Layer 5 of a small transformer language model trained on English Wikipedia (14 layers, counted from 0, width 128).
Take only the direct path to the model's output, skipping the later layers: a vector added to the residual stream pushes a token's score in proportion to its dot product with that token's output vector.

Output vectors of the tokens that the questions are about. A number n stands for (n - 500) times 0.0091.
"kname ": 428 434 535 603 614 472 554 508 524 534 531 493 476 398 488 480 455 563 467 553 470 447 403 463 575 508 560 417 460 518 450 657 581 548 475 461 401 492 503 416 525 569 642 453 501 388 518 541 515 601 522 578 492 523 523 494 469 418 559 437 458 514 528 530 455 558 426 491 547 467 523 494 564 507 302 590 559 484 536 469 475 575 486 520 503 526 515 522 602 514 489 548 523 409 548 487 472 514 470 560 469 529 443 513 489 447 529 498 504 494 568 484 427 453 493 256 536 435 367 385 540 626 583 493 472 518 483 520
";": 468 494 438 512 514 504 442 532 578 415 557 525 568 465 572 476 473 431 472 483 410 484 544 514 483 493 429 495 466 547 423 580 492 528 471 531 492 554 572 489 482 550 577 500 492 493 473 586 506 475 466 533 487 516 652 543 574 433 537 400 537 496 442 425 482 488 430 464 536 568 395 513 560 504 425 496 543 451 522 541 550 568 527 489 507 501 433 503 499 594 517 570 479 469 568 567 438 482 447 552 566 417 504 510 481 415 449 475 423 498 513 457 474 526 489 435 537 559 442 536 494 449 506 502 578 461 531 511
"Tillandsia ": 401 545 500 566 723 333 569 521 515 533 486 484 426 429 501 463 409 642 425 499 370 447 419 439 647 604 468 443 474 466 496 752 654 624 490 489 428 484 540 387 654 639 803 378 488 319 463 581 479 693 457 645 396 566 748 462 526 307 606 395 387 555 600 463 519 481 407 498 612 663 622 514 528 480 250 713 453 422 519 608 511 650 502 538 320 533 499 503 703 491 492 524 452 371 692 520 391 555 458 613 592 368 476 539 487 379 509 438 456 392 574 311 427 440 518 26 361 448 387 269 610 641 703 431 523 402 463 520
"ples ": 469 397 434 554 573 451 565 507 509 521 465 491 535 471 457 491 534 635 467 544 483 477 472 476 431 585 569 449 468 446 504 691 510 543 541 500 547 510 503 488 570 632 584 423 405 473 544 429 537 541 541 508 460 567 548 495 452 494 554 500 510 503 538 495 552 501 463 480 553 492 493 528 515 495 397 562 539 501 565 440 451 556 536 475 374 405 473 536 498 499 515 576 593 400 613 499 431 537 450 505 480 473 527 458 490 410 505 471 465 461 554 425 465 532 545 322 455 545 443 394 487 564 545 467 496 487 506 461
"ratings": 429 547 466 505 619 420 534 478 493 566 520 577 459 541 558 496 450 462 450 581 440 531 551 420 504 625 474 495 521 468 477 605 563 499 429 523 522 410 478 582 580 559 619 488 449 537 459 478 557 645 493 480 480 554 501 456 496 471 519 338 475 515 524 446 498 510 489 431 506 460 605 440 585 618 418 537 556 439 574 530 413 631 493 457 450 600 604 574 566 538 505 565 451 381 524 543 448 537 470 545 449 424 590 495 509 453 456 518 640 366 599 472 401 554 505 277 382 334 497 387 467 476 588 494 434 469 424 466
"premiere ": 480 546 424 661 630 376 593 458 470 615 500 460 565 470 501 435 530 541 436 553 418 387 453 526 536 572 471 481 427 442 461 586 614 513 460 515 522 507 461 422 589 431 553 502 578 422 475 624 477 558 554 545 532 574 566 389 486 414 524 518 437 483 462 485 585 504 527 408 516 470 538 467 554 482 422 597 541 428 540 505 528 562 507 525 438 540 445 540 581 456 447 537 408 428 516 429 521 532 473 507 594 414 438 555 504 452 493 512 557 408 650 459 486 474 498 280 445 495 527 432 462 588 578 490 491 487 522 510
"ude ": 420 529 464 535 576 424 612 460 472 494 554 496 492 498 528 433 472 540 490 473 438 439 469 413 486 629 454 552 463 436 480 583 493 505 573 526 493 627 426 424 545 529 556 523 499 513 441 528 473 679 519 492 340 538 514 497 553 466 554 452 510 535 474 569 533 521 538 469 531 537 534 482 475 522 422 583 547 495 526 495 440 509 537 592 384 535 526 520 558 507 498 442 436 458 541 538 513 480 529 491 549 342 497 593 531 519 489 422 439 428 562 487 492 567 491 334 469 470 416 485 474 569 527 495 424 511 532 477
"ennis": 380 452 444 539 556 420 525 533 509 634 440 488 372 432 540 520 417 506 454 585 525 592 444 435 561 573 439 437 508 494 495 698 578 508 571 517 489 518 563 418 557 574 623 370 485 438 554 414 535 487 512 587 478 639 616 445 521 379 555 444 486 501 513 479 489 450 501 493 546 525 463 533 520 421 356 650 513 479 544 426 428 597 429 437 413 542 499 480 633 556 504 520 438 398 610 522 483 569 440 546 510 426 584 498 517 487 458 496 537 560 547 518 522 453 479 295 486 417 459 426 567 596 536 453 507 484 464 466
"website": 416 534 518 552 561 508 417 491 591 579 538 454 414 516 529 486 440 428 431 466 472 452 471 518 483 567 483 450 422 410 499 603 576 579 548 547 488 554 475 485 563 591 573 450 586 486 511 533 563 550 508 595 495 549 547 477 513 458 518 370 407 485 518 409 507 448 489 386 515 514 536 519 507 556 468 579 497 435 505 611 519 578 560 470 354 534 583 440 568 482 494 581 522 373 479 560 481 489 450 582 417 372 660 506 515 446 480 445 542 404 607 480 403 533 528 325 491 428 515 462 565 489 569 457 503 493 476 507
"'.": 494 459 475 489 562 437 632 458 461 614 542 494 464 589 533 555 408 464 476 533 496 521 504 557 570 515 413 396 466 530 354 612 595 545 518 489 590 485 507 548 599 606 568 435 489 485 475 518 485 502 442 521 452 517 611 446 471 492 554 445 391 446 540 461 567 462 465 483 516 583 460 409 524 468 375 607 461 468 497 530 475 495 507 566 448 541 548 455 603 489 519 593 549 467 601 467 464 439 467 590 544 579 474 487 526 379 570 425 414 524 601 480 463 423 440 295 504 496 426 477 566 527 541 486 436 518 479 459
"degrees ": 428 514 431 593 503 401 478 538 486 625 534 545 480 430 452 502 442 560 474 570 457 472 462 409 460 550 530 593 468 447 446 584 455 530 513 531 543 506 459 428 581 505 480 424 404 418 495 504 489 693 470 446 400 589 559 566 484 444 516 461 461 494 498 434 555 537 458 554 519 572 565 519 572 520 419 570 591 515 551 503 424 569 480 492 385 512 562 527 571 568 528 595 463 474 572 499 496 467 495 502 612 463 479 479 457 459 579 521 462 462 619 503 432 441 484 290 410 543 500 479 555 565 582 485 408 464 440 482
"Plot": 442 568 475 521 591 357 534 522 490 616 507 527 451 510 481 615 548 574 468 489 465 474 490 520 494 574 477 451 488 446 460 603 432 551 446 509 400 541 523 519 544 553 608 462 532 459 462 485 562 500 456 685 523 464 624 539 396 454 526 550 426 514 506 490 542 438 447 518 575 478 550 523 559 504 388 444 563 445 513 535 463 552 519 483 413 527 474 468 606 406 473 492 427 516 491 515 519 427 543 484 554 424 527 558 578 505 502 519 497 442 568 485 402 434 461 384 375 416 491 486 501 619 565 526 467 447 454 520
"himself ": 455 603 515 478 472 436 513 528 467 538 521 492 552 457 484 487 539 479 449 465 454 485 453 500 584 600 476 498 489 482 467 517 586 486 565 375 358 489 553 477 517 631 532 444 493 433 542 494 513 483 551 561 512 512 484 431 541 502 511 441 522 539 509 502 520 431 430 482 580 507 568 531 575 489 457 471 584 427 566 568 456 479 534 424 378 557 595 498 529 554 531 451 546 435 643 385 509 589 472 584 501 441 439 571 595 464 577 498 528 440 524 487 471 439 588 365 367 531 406 462 573 568 584 497 443 493 361 431
"with ": 569 455 511 485 527 507 505 533 485 578 470 524 558 561 415 542 503 486 444 518 486 441 534 543 483 541 531 537 549 592 481 500 494 515 492 499 496 515 448 410 505 512 461 489 519 514 512 459 580 515 475 588 525 579 475 503 516 524 484 499 472 432 478 555 497 484 438 502 519 585 460 456 500 449 536 431 448 538 508 490 447 490 478 533 414 447 453 522 503 491 557 561 489 450 499 546 522 590 517 510 466 418 456 436 575 535 548 487 480 472 421 497 514 430 482 459 521 418 443 544 568 452 556 514 507 559 407 538
"sides ": 525 476 421 569 516 469 565 545 497 522 504 563 533 477 534 463 468 588 434 461 380 445 430 509 470 583 520 547 382 537 468 561 445 579 552 460 504 547 471 468 499 614 563 425 438 489 449 557 519 567 484 514 422 575 589 439 503 450 511 438 521 496 547 484 512 624 448 470 567 476 548 545 500 442 493 603 532 504 549 493 496 545 503 431 483 487 420 545 575 462 549 563 492 478 546 500 401 465 496 515 547 474 532 493 435 451 554 552 525 406 484 466 507 405 559 294 489 554 466 471 517 565 566 433 451 552 447 464

Output weights of attention head 4. The head adds the sum of these rows, row i times number i of z. A number n stands for (n - 500) times 0.0014.
o0: 498 513 461 446 470 554 480 524 574 584 568 548 539 498 539 496 408 467 500 432 355 420 467 566 568 510 411 437 375 325 622 552 533 518 423 470 451 436 488 571 491 483 554 400 489 469 364 513 512 405 514 505 424 455 521 623 594 523 749 599 605 438 454 575 482 564 489 545 546 549 505 570 626 591 586 424 562 476 389 598 311 472 558 421 498 539 442 529 461 576 566 542 518 376 511 457 507 455 392 431 466 429 480 522 469 345 526 719 436 398 531 448 502 496 441 500 538 507 494 411 538 538 672 691 469 386 681 444
o1: 577 555 736 365 672 563 513 407 322 494 478 487 634 547 500 415 642 486 639 524 632 593 446 486 640 561 356 462 671 579 594 611 690 584 445 368 657 271 503 470 412 478 546 606 422 500 520 386 424 605 391 445 413 563 194 638 388 381 691 530 500 472 482 537 494 529 552 463 406 465 652 463 337 517 508 411 466 515 440 534 507 431 448 570 475 474 603 483 465 460 629 497 390 446 580 551 488 494 596 538 361 616 296 472 445 460 559 549 437 456 529 437 578 552 382 373 560 430 516 390 596 773 459 517 441 543 387 326
o2: 434 611 503 537 528 421 390 513 644 324 461 380 466 525 497 412 625 571 486 445 455 565 486 369 574 379 481 381 543 438 466 586 629 584 405 416 511 608 459 455 449 508 513 613 511 418 596 484 492 333 561 647 654 418 514 568 542 629 403 520 471 534 434 330 413 326 531 594 425 601 414 631 449 492 354 315 583 361 511 429 415 584 601 373 653 492 403 614 615 475 554 344 520 555 644 565 435 645 596 384 607 522 744 372 468 431 402 548 441 663 564 590 561 361 474 548 523 522 556 656 481 424 440 382 671 503 401 588
o3: 677 497 324 503 481 535 667 562 373 449 470 700 365 589 436 461 533 503 577 332 512 371 488 494 500 583 388 753 610 541 349 503 715 715 550 444 567 516 287 625 435 575 564 412 509 489 488 352 579 514 550 273 553 503 452 662 476 404 473 348 484 588 383 613 554 486 397 432 458 375 606 573 425 339 524 656 603 431 556 627 511 490 473 452 438 534 472 328 588 491 367 516 603 410 545 483 533 635 455 568 423 637 691 633 447 460 545 361 651 440 468 432 594 658 516 432 435 639 580 190 346 470 541 462 366 607 421 357
o4: 452 355 538 422 343 510 495 512 489 367 666 716 541 449 658 464 401 521 463 472 277 431 513 489 529 563 532 633 588 539 416 437 575 546 467 506 511 520 537 516 658 562 612 431 476 460 395 711 416 585 392 299 512 378 650 610 513 450 585 407 526 421 366 474 545 389 445 623 518 652 559 517 588 577 479 505 630 454 654 596 555 528 509 468 384 557 492 571 574 763 439 384 467 463 471 294 428 436 536 553 583 244 574 364 399 416 344 546 507 516 387 460 582 453 548 518 480 590 570 558 500 569 351 487 574 441 593 539
o5: 512 571 331 428 476 613 444 497 402 419 369 591 690 572 418 454 694 588 349 342 520 600 643 588 548 483 486 542 457 451 475 619 332 530 527 640 550 619 451 588 232 606 534 508 273 486 594 648 312 575 580 483 412 481 460 421 392 731 516 605 475 539 462 402 497 497 662 500 365 511 497 388 572 500 460 614 388 386 452 524 482 540 497 350 661 320 553 527 449 521 552 384 470 494 591 393 601 521 593 402 641 690 529 596 541 628 398 475 511 509 548 691 515 420 541 506 378 442 318 411 477 308 255 540 473 503 458 546
o6: 475 298 455 365 567 554 449 524 405 422 651 444 709 457 428 457 437 397 371 565 611 455 447 392 487 403 660 513 572 527 556 470 500 632 642 671 360 158 631 609 574 391 517 486 414 578 515 395 560 490 401 322 508 472 626 522 460 426 547 550 475 545 465 592 541 412 361 737 483 576 367 273 588 561 469 405 541 471 485 530 619 367 322 541 513 654 494 566 458 447 552 491 509 621 557 427 443 308 507 379 497 503 438 574 490 609 488 599 481 607 421 458 606 491 280 677 469 419 546 446 553 513 443 489 497 609 733 696
o7: 632 410 425 453 543 457 576 492 439 603 607 578 503 661 299 439 535 443 354 513 532 297 417 494 519 585 489 617 513 447 497 564 491 448 488 385 577 525 425 491 674 582 351 363 389 344 377 445 536 561 473 275 449 773 460 316 526 328 601 475 445 481 630 546 722 438 506 428 518 526 557 351 546 589 653 639 469 484 576 580 531 519 424 473 423 519 684 442 430 581 491 469 497 635 608 324 623 440 487 314 383 509 301 741 616 627 606 391 673 307 606 591 487 573 586 346 452 651 338 487 479 548 334 687 441 573 497 400
o8: 506 475 661 508 382 505 456 565 552 411 699 463 588 497 855 389 333 400 572 509 353 521 685 526 505 516 527 487 421 482 408 436 534 439 474 263 494 357 537 617 572 547 473 497 609 387 517 530 450 292 526 594 673 603 607 534 528 389 434 473 445 656 568 444 517 378 564 505 427 458 428 425 614 591 489 428 473 457 514 305 500 605 513 551 551 654 364 593 520 609 540 536 468 524 558 471 423 506 648 465 589 292 494 391 401 382 452 426 622 542 495 610 325 375 662 369 439 630 497 703 451 445 600 521 569 550 544 295
o9: 574 523 418 548 444 555 422 564 550 341 520 386 626 710 720 396 578 550 457 536 364 556 552 565 434 497 500 539 453 524 586 523 586 532 447 503 642 572 568 417 578 546 503 537 403 310 557 619 500 493 555 550 533 652 557 573 543 645 99 582 411 582 545 376 554 416 615 560 441 513 459 537 572 487 389 548 509 357 577 555 469 495 505 292 500 398 479 519 455 715 585 403 585 492 571 403 494 466 694 436 495 310 561 401 480 387 461 360 541 574 381 447 563 487 500 515 433 554 490 480 398 472 251 455 590 594 409 492
o10: 641 373 453 397 460 505 446 415 422 449 589 454 495 534 467 520 443 461 358 522 510 410 528 421 509 488 363 352 489 606 495 520 554 678 482 471 531 495 407 572 512 508 443 539 548 488 531 291 545 473 505 582 558 418 430 422 488 608 427 687 382 452 553 452 487 432 632 702 472 468 535 419 513 600 599 352 309 453 406 521 689 508 376 437 552 543 617 476 581 565 533 497 516 551 583 343 597 459 683 320 485 590 386 483 594 480 383 485 648 508 608 644 600 527 467 540 448 528 507 528 480 395 469 699 547 607 482 700
o11: 453 446 561 576 448 454 574 608 319 401 518 473 500 547 756 516 393 581 574 666 535 661 475 453 457 345 388 398 447 622 418 362 534 605 420 525 450 518 529 560 364 497 588 647 536 506 556 715 557 495 500 570 642 330 389 675 260 512 564 479 395 558 506 425 445 590 483 621 555 414 388 539 612 478 303 505 476 518 540 567 586 574 542 376 566 484 342 474 623 379 492 503 460 376 554 614 406 612 506 612 559 698 690 245 398 396 406 398 594 596 454 530 485 467 428 476 533 378 524 491 498 413 554 325 610 481 520 637
o12: 406 433 525 525 369 475 547 439 623 404 541 538 277 464 413 688 346 526 420 586 511 509 422 517 544 389 514 413 433 446 347 519 384 512 473 434 526 537 519 506 548 449 389 439 477 637 419 533 369 556 462 562 552 359 647 469 494 464 833 607 481 366 547 597 300 527 453 529 466 550 582 494 586 569 500 412 317 687 503 428 641 442 465 659 603 570 503 582 397 369 311 404 524 558 252 398 366 624 454 465 480 604 606 613 534 437 480 506 446 438 572 670 451 534 642 539 380 457 618 603 486 339 483 574 623 725 675 725
o13: 607 384 548 576 511 329 533 533 603 561 452 540 409 386 297 619 583 393 546 690 363 401 479 324 519 518 469 509 525 597 399 439 448 274 484 539 526 511 563 419 523 497 367 383 518 403 678 482 449 414 405 450 413 456 465 562 535 536 703 475 609 614 545 378 559 392 404 377 515 642 431 406 396 560 619 456 414 503 529 450 480 580 479 474 401 544 495 407 591 455 518 576 513 500 579 642 416 492 524 378 652 521 404 537 531 435 626 485 403 615 619 484 569 444 556 477 503 546 475 626 572 673 484 599 545 333 529 755
o14: 681 572 476 431 565 496 595 339 447 707 439 646 561 650 150 489 520 380 294 437 457 362 377 515 534 728 482 692 579 245 684 751 564 428 515 377 682 663 427 482 681 580 314 332 332 340 302 432 479 563 549 377 291 802 512 282 633 387 454 484 420 437 593 534 618 509 569 376 537 500 669 577 462 467 652 718 461 528 534 507 346 602 467 474 296 490 722 454 340 609 415 577 519 606 536 335 726 474 546 421 395 444 380 784 613 654 585 511 667 263 526 553 587 547 572 297 472 673 370 428 465 544 292 711 362 548 435 279
o15: 380 585 435 492 586 358 495 514 374 471 500 624 559 456 443 571 456 484 484 511 515 655 650 438 416 585 512 558 505 538 554 398 266 495 588 639 510 506 560 581 354 487 391 440 317 560 581 664 435 599 476 388 385 547 500 466 407 530 560 401 623 612 458 487 341 470 372 550 525 538 353 424 505 541 455 628 505 542 368 490 451 445 484 567 468 440 482 354 460 437 505 575 566 516 644 588 595 250 515 604 537 549 327 641 648 619 382 590 464 497 484 410 492 518 530 614 641 600 445 430 437 497 377 420 377 397 655 603
o16: 522 480 384 547 656 477 691 601 343 733 354 341 362 381 237 487 621 538 578 511 700 468 517 582 515 469 496 332 496 568 608 650 603 532 489 449 370 573 628 540 256 537 504 477 480 249 424 346 446 463 469 578 363 346 464 229 344 205 969 500 511 555 395 514 690 492 482 487 557 487 648 608 303 480 567 443 604 611 406 408 417 638 500 612 450 462 621 602 700 324 364 482 468 435 654 679 585 497 453 301 424 672 317 504 552 470 333 440 430 554 651 754 576 523 357 584 599 388 393 463 597 629 600 542 560 556 429 568
o17: 510 562 564 589 563 547 394 383 438 560 387 394 617 497 503 428 490 522 528 424 569 464 532 539 402 642 415 502 672 413 594 575 547 415 467 298 547 552 598 490 534 517 595 580 447 429 594 599 562 373 628 593 616 529 359 436 441 660 308 531 511 368 398 423 556 460 639 525 432 491 529 572 485 490 545 541 444 473 537 477 439 583 636 546 420 456 507 460 578 391 537 474 457 544 524 492 636 293 567 508 564 559 385 610 492 487 566 562 502 423 362 441 430 435 474 378 521 427 467 532 603 545 363 458 645 534 234 395
o18: 551 442 366 573 559 506 579 673 576 793 343 393 491 540 242 523 695 371 391 475 579 330 491 273 454 544 408 417 675 472 696 712 527 543 531 541 440 612 531 555 296 564 374 491 415 444 509 614 581 572 479 626 524 650 478 617 491 673 330 449 497 425 412 507 631 625 454 478 529 526 475 582 546 464 500 578 487 464 518 519 225 434 440 441 383 461 579 387 408 376 444 500 613 443 576 578 591 569 439 390 256 668 427 637 603 556 530 558 522 541 508 516 573 556 359 351 474 562 506 316 484 458 475 677 320 354 506 616
o19: 493 640 459 507 493 379 506 591 565 495 518 525 359 495 508 389 308 324 598 570 468 551 450 391 487 444 545 426 580 584 477 359 452 563 437 570 420 611 405 405 558 542 688 455 605 604 538 560 515 519 368 597 588 338 668 533 422 408 521 307 541 519 554 539 528 440 393 493 584 538 390 598 498 401 378 441 730 505 471 611 447 532 494 500 561 487 512 522 546 548 484 608 476 405 613 532 579 519 414 534 433 441 603 332 523 536 477 569 619 479 506 496 523 417 470 588 553 535 456 459 569 459 578 459 456 434 507 577
o20: 500 414 411 639 465 470 496 573 471 463 500 606 532 549 556 545 356 524 442 599 404 247 563 457 489 724 497 408 416 492 651 511 411 340 369 437 469 567 399 570 392 469 489 426 550 346 360 503 451 543 546 448 454 377 671 380 516 571 705 525 552 465 545 541 648 383 495 440 557 446 528 631 592 371 561 585 611 534 483 631 527 530 517 433 548 487 593 412 626 595 510 505 530 538 453 470 516 543 454 304 481 394 420 490 445 416 471 460 570 540 481 541 632 592 575 460 353 512 523 542 462 570 620 610 589 542 470 575
o21: 476 430 371 603 725 449 524 585 406 562 263 339 524 581 389 384 605 599 529 626 760 558 480 355 357 537 668 335 542 394 644 556 497 561 737 410 349 567 509 616 330 333 423 639 607 450 473 489 638 365 557 662 521 507 579 236 446 548 418 469 309 473 414 503 680 546 588 421 587 561 406 633 656 424 359 580 572 393 456 543 540 524 561 448 721 537 453 500 456 201 408 404 483 507 400 646 618 682 489 324 374 704 588 633 457 730 516 424 518 578 460 615 510 616 405 461 408 327 535 436 549 341 660 451 515 412 374 455
o22: 509 503 534 613 488 571 374 500 543 403 666 406 465 497 575 310 527 426 568 638 613 503 469 548 444 321 430 508 554 600 530 173 588 422 590 606 548 449 539 423 692 467 572 651 447 457 704 601 618 390 532 329 549 626 462 570 399 586 304 482 473 467 549 380 584 464 315 508 442 675 330 423 567 545 437 563 515 436 471 625 636 381 498 422 516 621 520 514 419 531 458 526 558 607 610 519 653 259 561 563 483 472 415 602 491 404 634 514 295 508 454 323 572 478 476 550 630 444 459 387 511 561 363 431 640 507 515 362
o23: 574 355 503 655 285 508 588 659 402 575 529 538 600 470 531 700 459 418 108 363 426 258 400 497 444 647 441 547 475 345 338 569 535 578 452 607 477 594 582 663 514 520 442 376 365 466 346 642 598 477 533 584 566 475 662 554 497 494 599 540 418 408 503 577 448 578 446 747 581 398 367 452 624 512 437 672 564 376 592 592 518 475 449 494 392 547 405 449 587 388 503 585 593 358 549 437 303 521 537 503 476 606 657 532 525 375 523 506 568 558 492 552 488 411 359 546 437 590 477 481 514 462 454 648 374 514 403 757
o24: 545 497 487 625 283 576 494 506 695 595 626 638 538 479 535 562 445 387 416 393 313 308 604 697 574 431 478 530 497 509 361 442 515 394 331 542 676 624 554 559 539 542 486 366 503 274 466 539 458 381 450 270 367 529 589 526 538 580 646 410 566 555 517 388 645 444 538 418 425 530 506 308 494 597 553 579 548 394 525 458 592 539 500 512 497 597 444 609 522 737 379 389 659 548 399 375 602 393 469 429 574 311 279 643 414 200 470 479 381 530 516 715 481 432 731 500 435 476 450 563 555 556 389 699 627 575 585 398
o25: 363 229 738 503 503 500 372 567 519 511 562 576 379 294 732 392 625 529 460 702 478 647 544 310 540 388 560 477 483 431 594 396 554 416 588 475 247 483 411 546 614 565 640 713 447 445 500 920 373 630 503 428 569 371 520 569 426 387 607 493 507 366 618 539 443 702 467 471 435 579 503 517 715 522 435 574 486 531 632 512 361 483 467 469 578 506 712 581 422 673 308 516 373 483 550 341 442 535 464 684 641 446 405 417 455 625 336 525 479 547 462 582 329 413 547 389 531 362 506 476 498 561 388 574 511 263 562 421
o26: 650 484 421 559 443 439 586 560 544 664 511 552 468 570 239 587 541 444 512 472 392 455 488 476 502 497 351 569 602 633 445 573 544 490 428 431 663 691 475 434 460 538 379 345 464 469 517 536 410 590 399 472 430 675 402 636 479 492 543 439 531 446 553 472 560 573 522 402 429 566 604 474 398 543 612 554 494 484 502 540 485 541 460 464 330 489 493 426 438 554 390 553 574 367 509 464 625 415 489 411 335 558 339 616 518 439 608 551 554 498 571 545 434 630 521 387 482 548 446 388 568 560 356 747 486 534 540 581
o27: 470 509 577 466 573 508 478 530 460 422 505 403 543 436 574 504 491 659 470 568 618 634 454 618 571 545 615 455 395 372 456 584 524 377 441 503 482 399 584 406 451 360 520 603 545 421 407 432 441 467 527 643 372 566 640 424 574 350 609 563 469 559 617 569 443 490 563 443 539 397 577 514 514 432 504 422 540 664 542 478 428 577 558 598 542 434 542 570 376 418 476 532 412 512 479 550 379 551 527 471 542 500 586 419 464 505 498 353 381 491 519 579 444 491 566 511 422 465 485 631 490 561 511 349 396 597 364 479
o28: 427 488 431 624 556 500 379 508 610 477 470 367 519 375 584 544 545 536 625 519 564 506 476 443 400 374 543 344 459 581 614 490 482 494 617 627 317 625 548 424 427 388 626 624 621 563 624 445 631 420 607 593 555 279 557 559 419 718 206 548 510 457 343 391 455 531 410 628 509 522 335 667 515 545 334 352 612 503 402 492 547 411 600 399 524 492 460 528 651 479 613 412 491 510 391 651 493 452 394 544 473 518 688 251 565 421 470 593 303 701 430 306 452 474 371 696 510 402 637 506 524 494 562 322 650 391 546 726
o29: 636 584 300 399 565 575 526 497 474 561 390 644 281 448 296 480 583 584 605 467 556 408 460 566 472 529 446 500 622 584 579 652 483 394 500 536 437 574 500 396 489 581 640 426 438 513 728 355 428 513 512 618 490 491 416 519 381 584 321 594 519 528 481 427 528 573 571 410 407 450 600 609 524 480 650 289 527 581 436 519 357 494 487 389 301 479 549 482 426 500 526 679 503 354 640 471 671 402 562 356 428 649 535 506 590 500 543 519 605 385 567 505 491 668 460 517 423 600 405 252 446 589 476 617 221 614 248 635
o30: 641 407 396 452 302 536 521 476 524 645 402 625 386 419 341 636 646 585 314 365 424 488 488 598 466 427 569 673 466 476 412 712 480 373 482 612 506 704 597 421 605 633 537 394 352 487 582 543 457 451 568 553 618 525 512 569 517 579 304 601 491 500 484 445 465 648 685 503 443 432 583 446 575 607 624 414 384 456 565 393 390 592 492 437 217 530 524 476 408 640 506 618 461 433 571 328 509 480 536 442 605 512 642 434 616 529 494 433 622 546 523 575 276 551 522 384 397 535 381 494 468 516 366 686 208 544 338 654
o31: 486 469 600 536 424 477 546 671 313 380 506 390 568 444 460 497 584 458 447 547 566 535 479 513 498 512 593 488 475 361 388 556 590 481 519 389 388 228 656 584 497 403 592 475 371 366 553 482 490 416 650 422 588 478 432 591 444 335 766 547 412 606 469 491 469 333 276 566 533 565 398 446 432 639 520 505 505 574 543 439 495 511 502 539 429 657 423 605 597 376 521 495 428 539 708 619 315 426 497 538 709 532 564 503 472 402 464 464 382 528 525 416 347 428 396 495 508 601 531 594 473 585 478 309 579 601 508 492

Each question shows a token from some text and the vector z that the head gathered there. A number n stands for (n - 500) times 0.0044.

"Y": 553 465 471 555 472 449 478 483 491 449 481 521 534 494 469 508 507 474 495 502 444 551 545 539 511 481 508 451 520 437 448 471
Pushed down most: "himself "

"courses ": 488 516 473 390 487 516 560 506 437 522 618 532 616 411 540 415 445 578 600 431 482 595 540 552 470 536 505 425 541 432 491 331
Pushed up most: "with "

"the ": 478 414 523 521 497 467 428 548 617 552 499 469 429 513 542 449 434 516 527 542 448 532 532 462 583 548 564 439 529 457 535 485
Pushed down most: "Plot"

"On ": 492 485 559 425 451 496 491 476 505 526 540 509 503 504 567 495 527 515 484 526 486 596 488 478 459 417 457 515 571 528 520 462
Which three tokens does it push up most, strongest first? "Plot", "with ", "ennis"

"ish ": 392 459 525 424 469 489 326 581 606 578 446 411 472 611 637 515 405 511 528 518 409 352 485 421 606 570 654 453 473 516 649 479
Which three tokens does it push up most, strongest first? "degrees ", "himself ", "ude "

"en": 589 512 490 484 532 511 493 423 481 458 448 453 452 534 456 528 612 466 543 483 537 471 483 420 527 590 482 460 601 537 504 498
Pushed up most: "kname "

"and ": 542 519 445 508 505 517 449 540 471 552 519 465 420 471 631 507 484 628 622 429 593 520 439 609 407 532 515 473 495 583 597 493
Pushed down most: ";"

"was ": 492 538 357 536 477 455 430 575 294 477 523 493 610 410 763 497 437 403 559 485 513 483 506 480 521 693 612 589 424 456 547 277
Pushed up most: "ude "

"to ": 514 557 526 494 524 508 497 533 516 514 526 472 491 518 635 503 601 560 576 451 524 543 450 473 513 487 563 512 482 591 569 507
Pushed down most: ";"

"programm": 493 429 413 545 486 469 473 446 440 387 450 423 637 509 499 527 404 436 582 494 473 555 501 543 494 537 503 482 533 499 513 439
Pushed up most: "website"

"University ": 419 473 514 603 535 547 574 543 463 578 568 524 498 532 530 502 527 520 587 463 542 571 508 545 520 482 520 446 513 527 504 473
Pushed up most: "ples "

"College ": 397 435 541 617 549 537 534 542 468 596 548 488 490 553 610 532 550 534 623 478 543 571 493 575 489 497 510 452 524 553 557 513
Pushed up most: "ples "

"est": 533 571 531 519 492 529 416 513 557 579 493 477 428 503 568 481 436 579 544 431 513 482 516 451 497 592 487 518 443 533 507 470
Which two tokens does it push up most, strongest first? "himself ", "ratings"

"on ": 446 340 501 546 470 528 389 450 450 511 493 544 510 535 503 566 580 599 616 520 503 564 486 533 467 559 531 477 585 566 549 542
Which three tokens does it push up most, strongest first? "Plot", "ennis", "ples "

"of ": 421 286 464 542 463 497 401 431 447 499 489 539 543 499 476 561 571 588 610 529 481 585 506 505 450 590 515 477 628 552 552 533
Which three tokens does it push up most, strongest first? "Plot", "ennis", "website"

"a ": 438 341 486 580 460 509 405 457 436 490 481 543 530 555 476 554 568 559 609 511 497 578 481 532 450 548 525 478 576 541 542 544
Which three tokens does it push up most, strongest first? "Plot", "ennis", "ples "

"(": 398 568 458 558 447 412 497 510 498 479 515 551 540 550 432 525 479 522 496 475 463 488 585 500 449 543 552 502 463 478 446 544
Which two tokens does it push up most, strongest first? "'.", "kname "

"6 ": 560 518 500 523 508 418 469 490 569 483 511 547 493 588 458 477 561 492 585 438 551 555 475 560 641 561 557 484 502 358 441 573
Pushed down most: "with "

"nearly ": 491 500 408 555 452 440 509 494 448 410 470 502 575 496 455 486 480 429 445 506 479 490 519 490 481 498 463 506 470 494 474 448
Pushed down most: "himself "

"O": 414 529 478 558 466 407 494 492 496 495 508 570 519 546 414 537 522 533 484 479 472 527 574 522 421 526 514 514 506 467 448 561
Pushed up most: "kname "

"at ": 517 464 568 476 488 528 477 512 525 585 515 544 427 543 524 492 541 483 590 582 522 537 491 536 475 484 501 463 566 591 561 491
Pushed down most: "ude "

"\n": 517 437 388 485 459 519 527 549 451 520 520 485 562 428 673 514 466 465 522 472 481 472 525 577 536 563 519 521 454 539 612 402
Which two tokens does it push up most, strongest first? "degrees ", "ude "

".": 473 551 335 549 470 448 452 592 267 470 534 486 626 394 800 505 408 397 546 486 488 472 537 472 516 714 619 593 404 457 551 256
Pushed up most: "ude "

"==": 639 460 496 451 531 462 528 351 450 428 387 434 459 557 376 585 662 417 554 530 525 427 484 445 499 580 478 498 673 593 518 520
Pushed down most: "premiere "

", ": 525 427 512 421 427 543 529 460 496 520 516 528 553 485 460 523 442 530 518 507 462 501 517 544 514 438 493 491 549 515 553 493
Pushed up most: ";"

"A ": 498 491 504 357 431 475 500 497 470 437 483 478 599 533 467 453 568 520 518 440 486 619 522 450 527 546 484 528 524 391 435 488
Pushed up most: "kname "

"for ": 412 581 487 578 457 431 481 539 513 504 503 565 515 570 449 521 509 511 529 498 462 472 561 513 469 502 584 482 446 488 461 537
Pushed up most: "'."

"ke ": 550 392 576 518 579 461 486 528 686 548 508 456 393 402 595 394 447 539 530 607 395 652 522 469 609 576 509 423 565 402 522 475
Pushed down most: "with "

"its ": 477 502 472 323 388 518 457 569 464 497 495 472 586 464 504 443 590 533 554 422 554 757 509 404 537 538 514 539 510 373 374 416
Pushed up most: "premiere "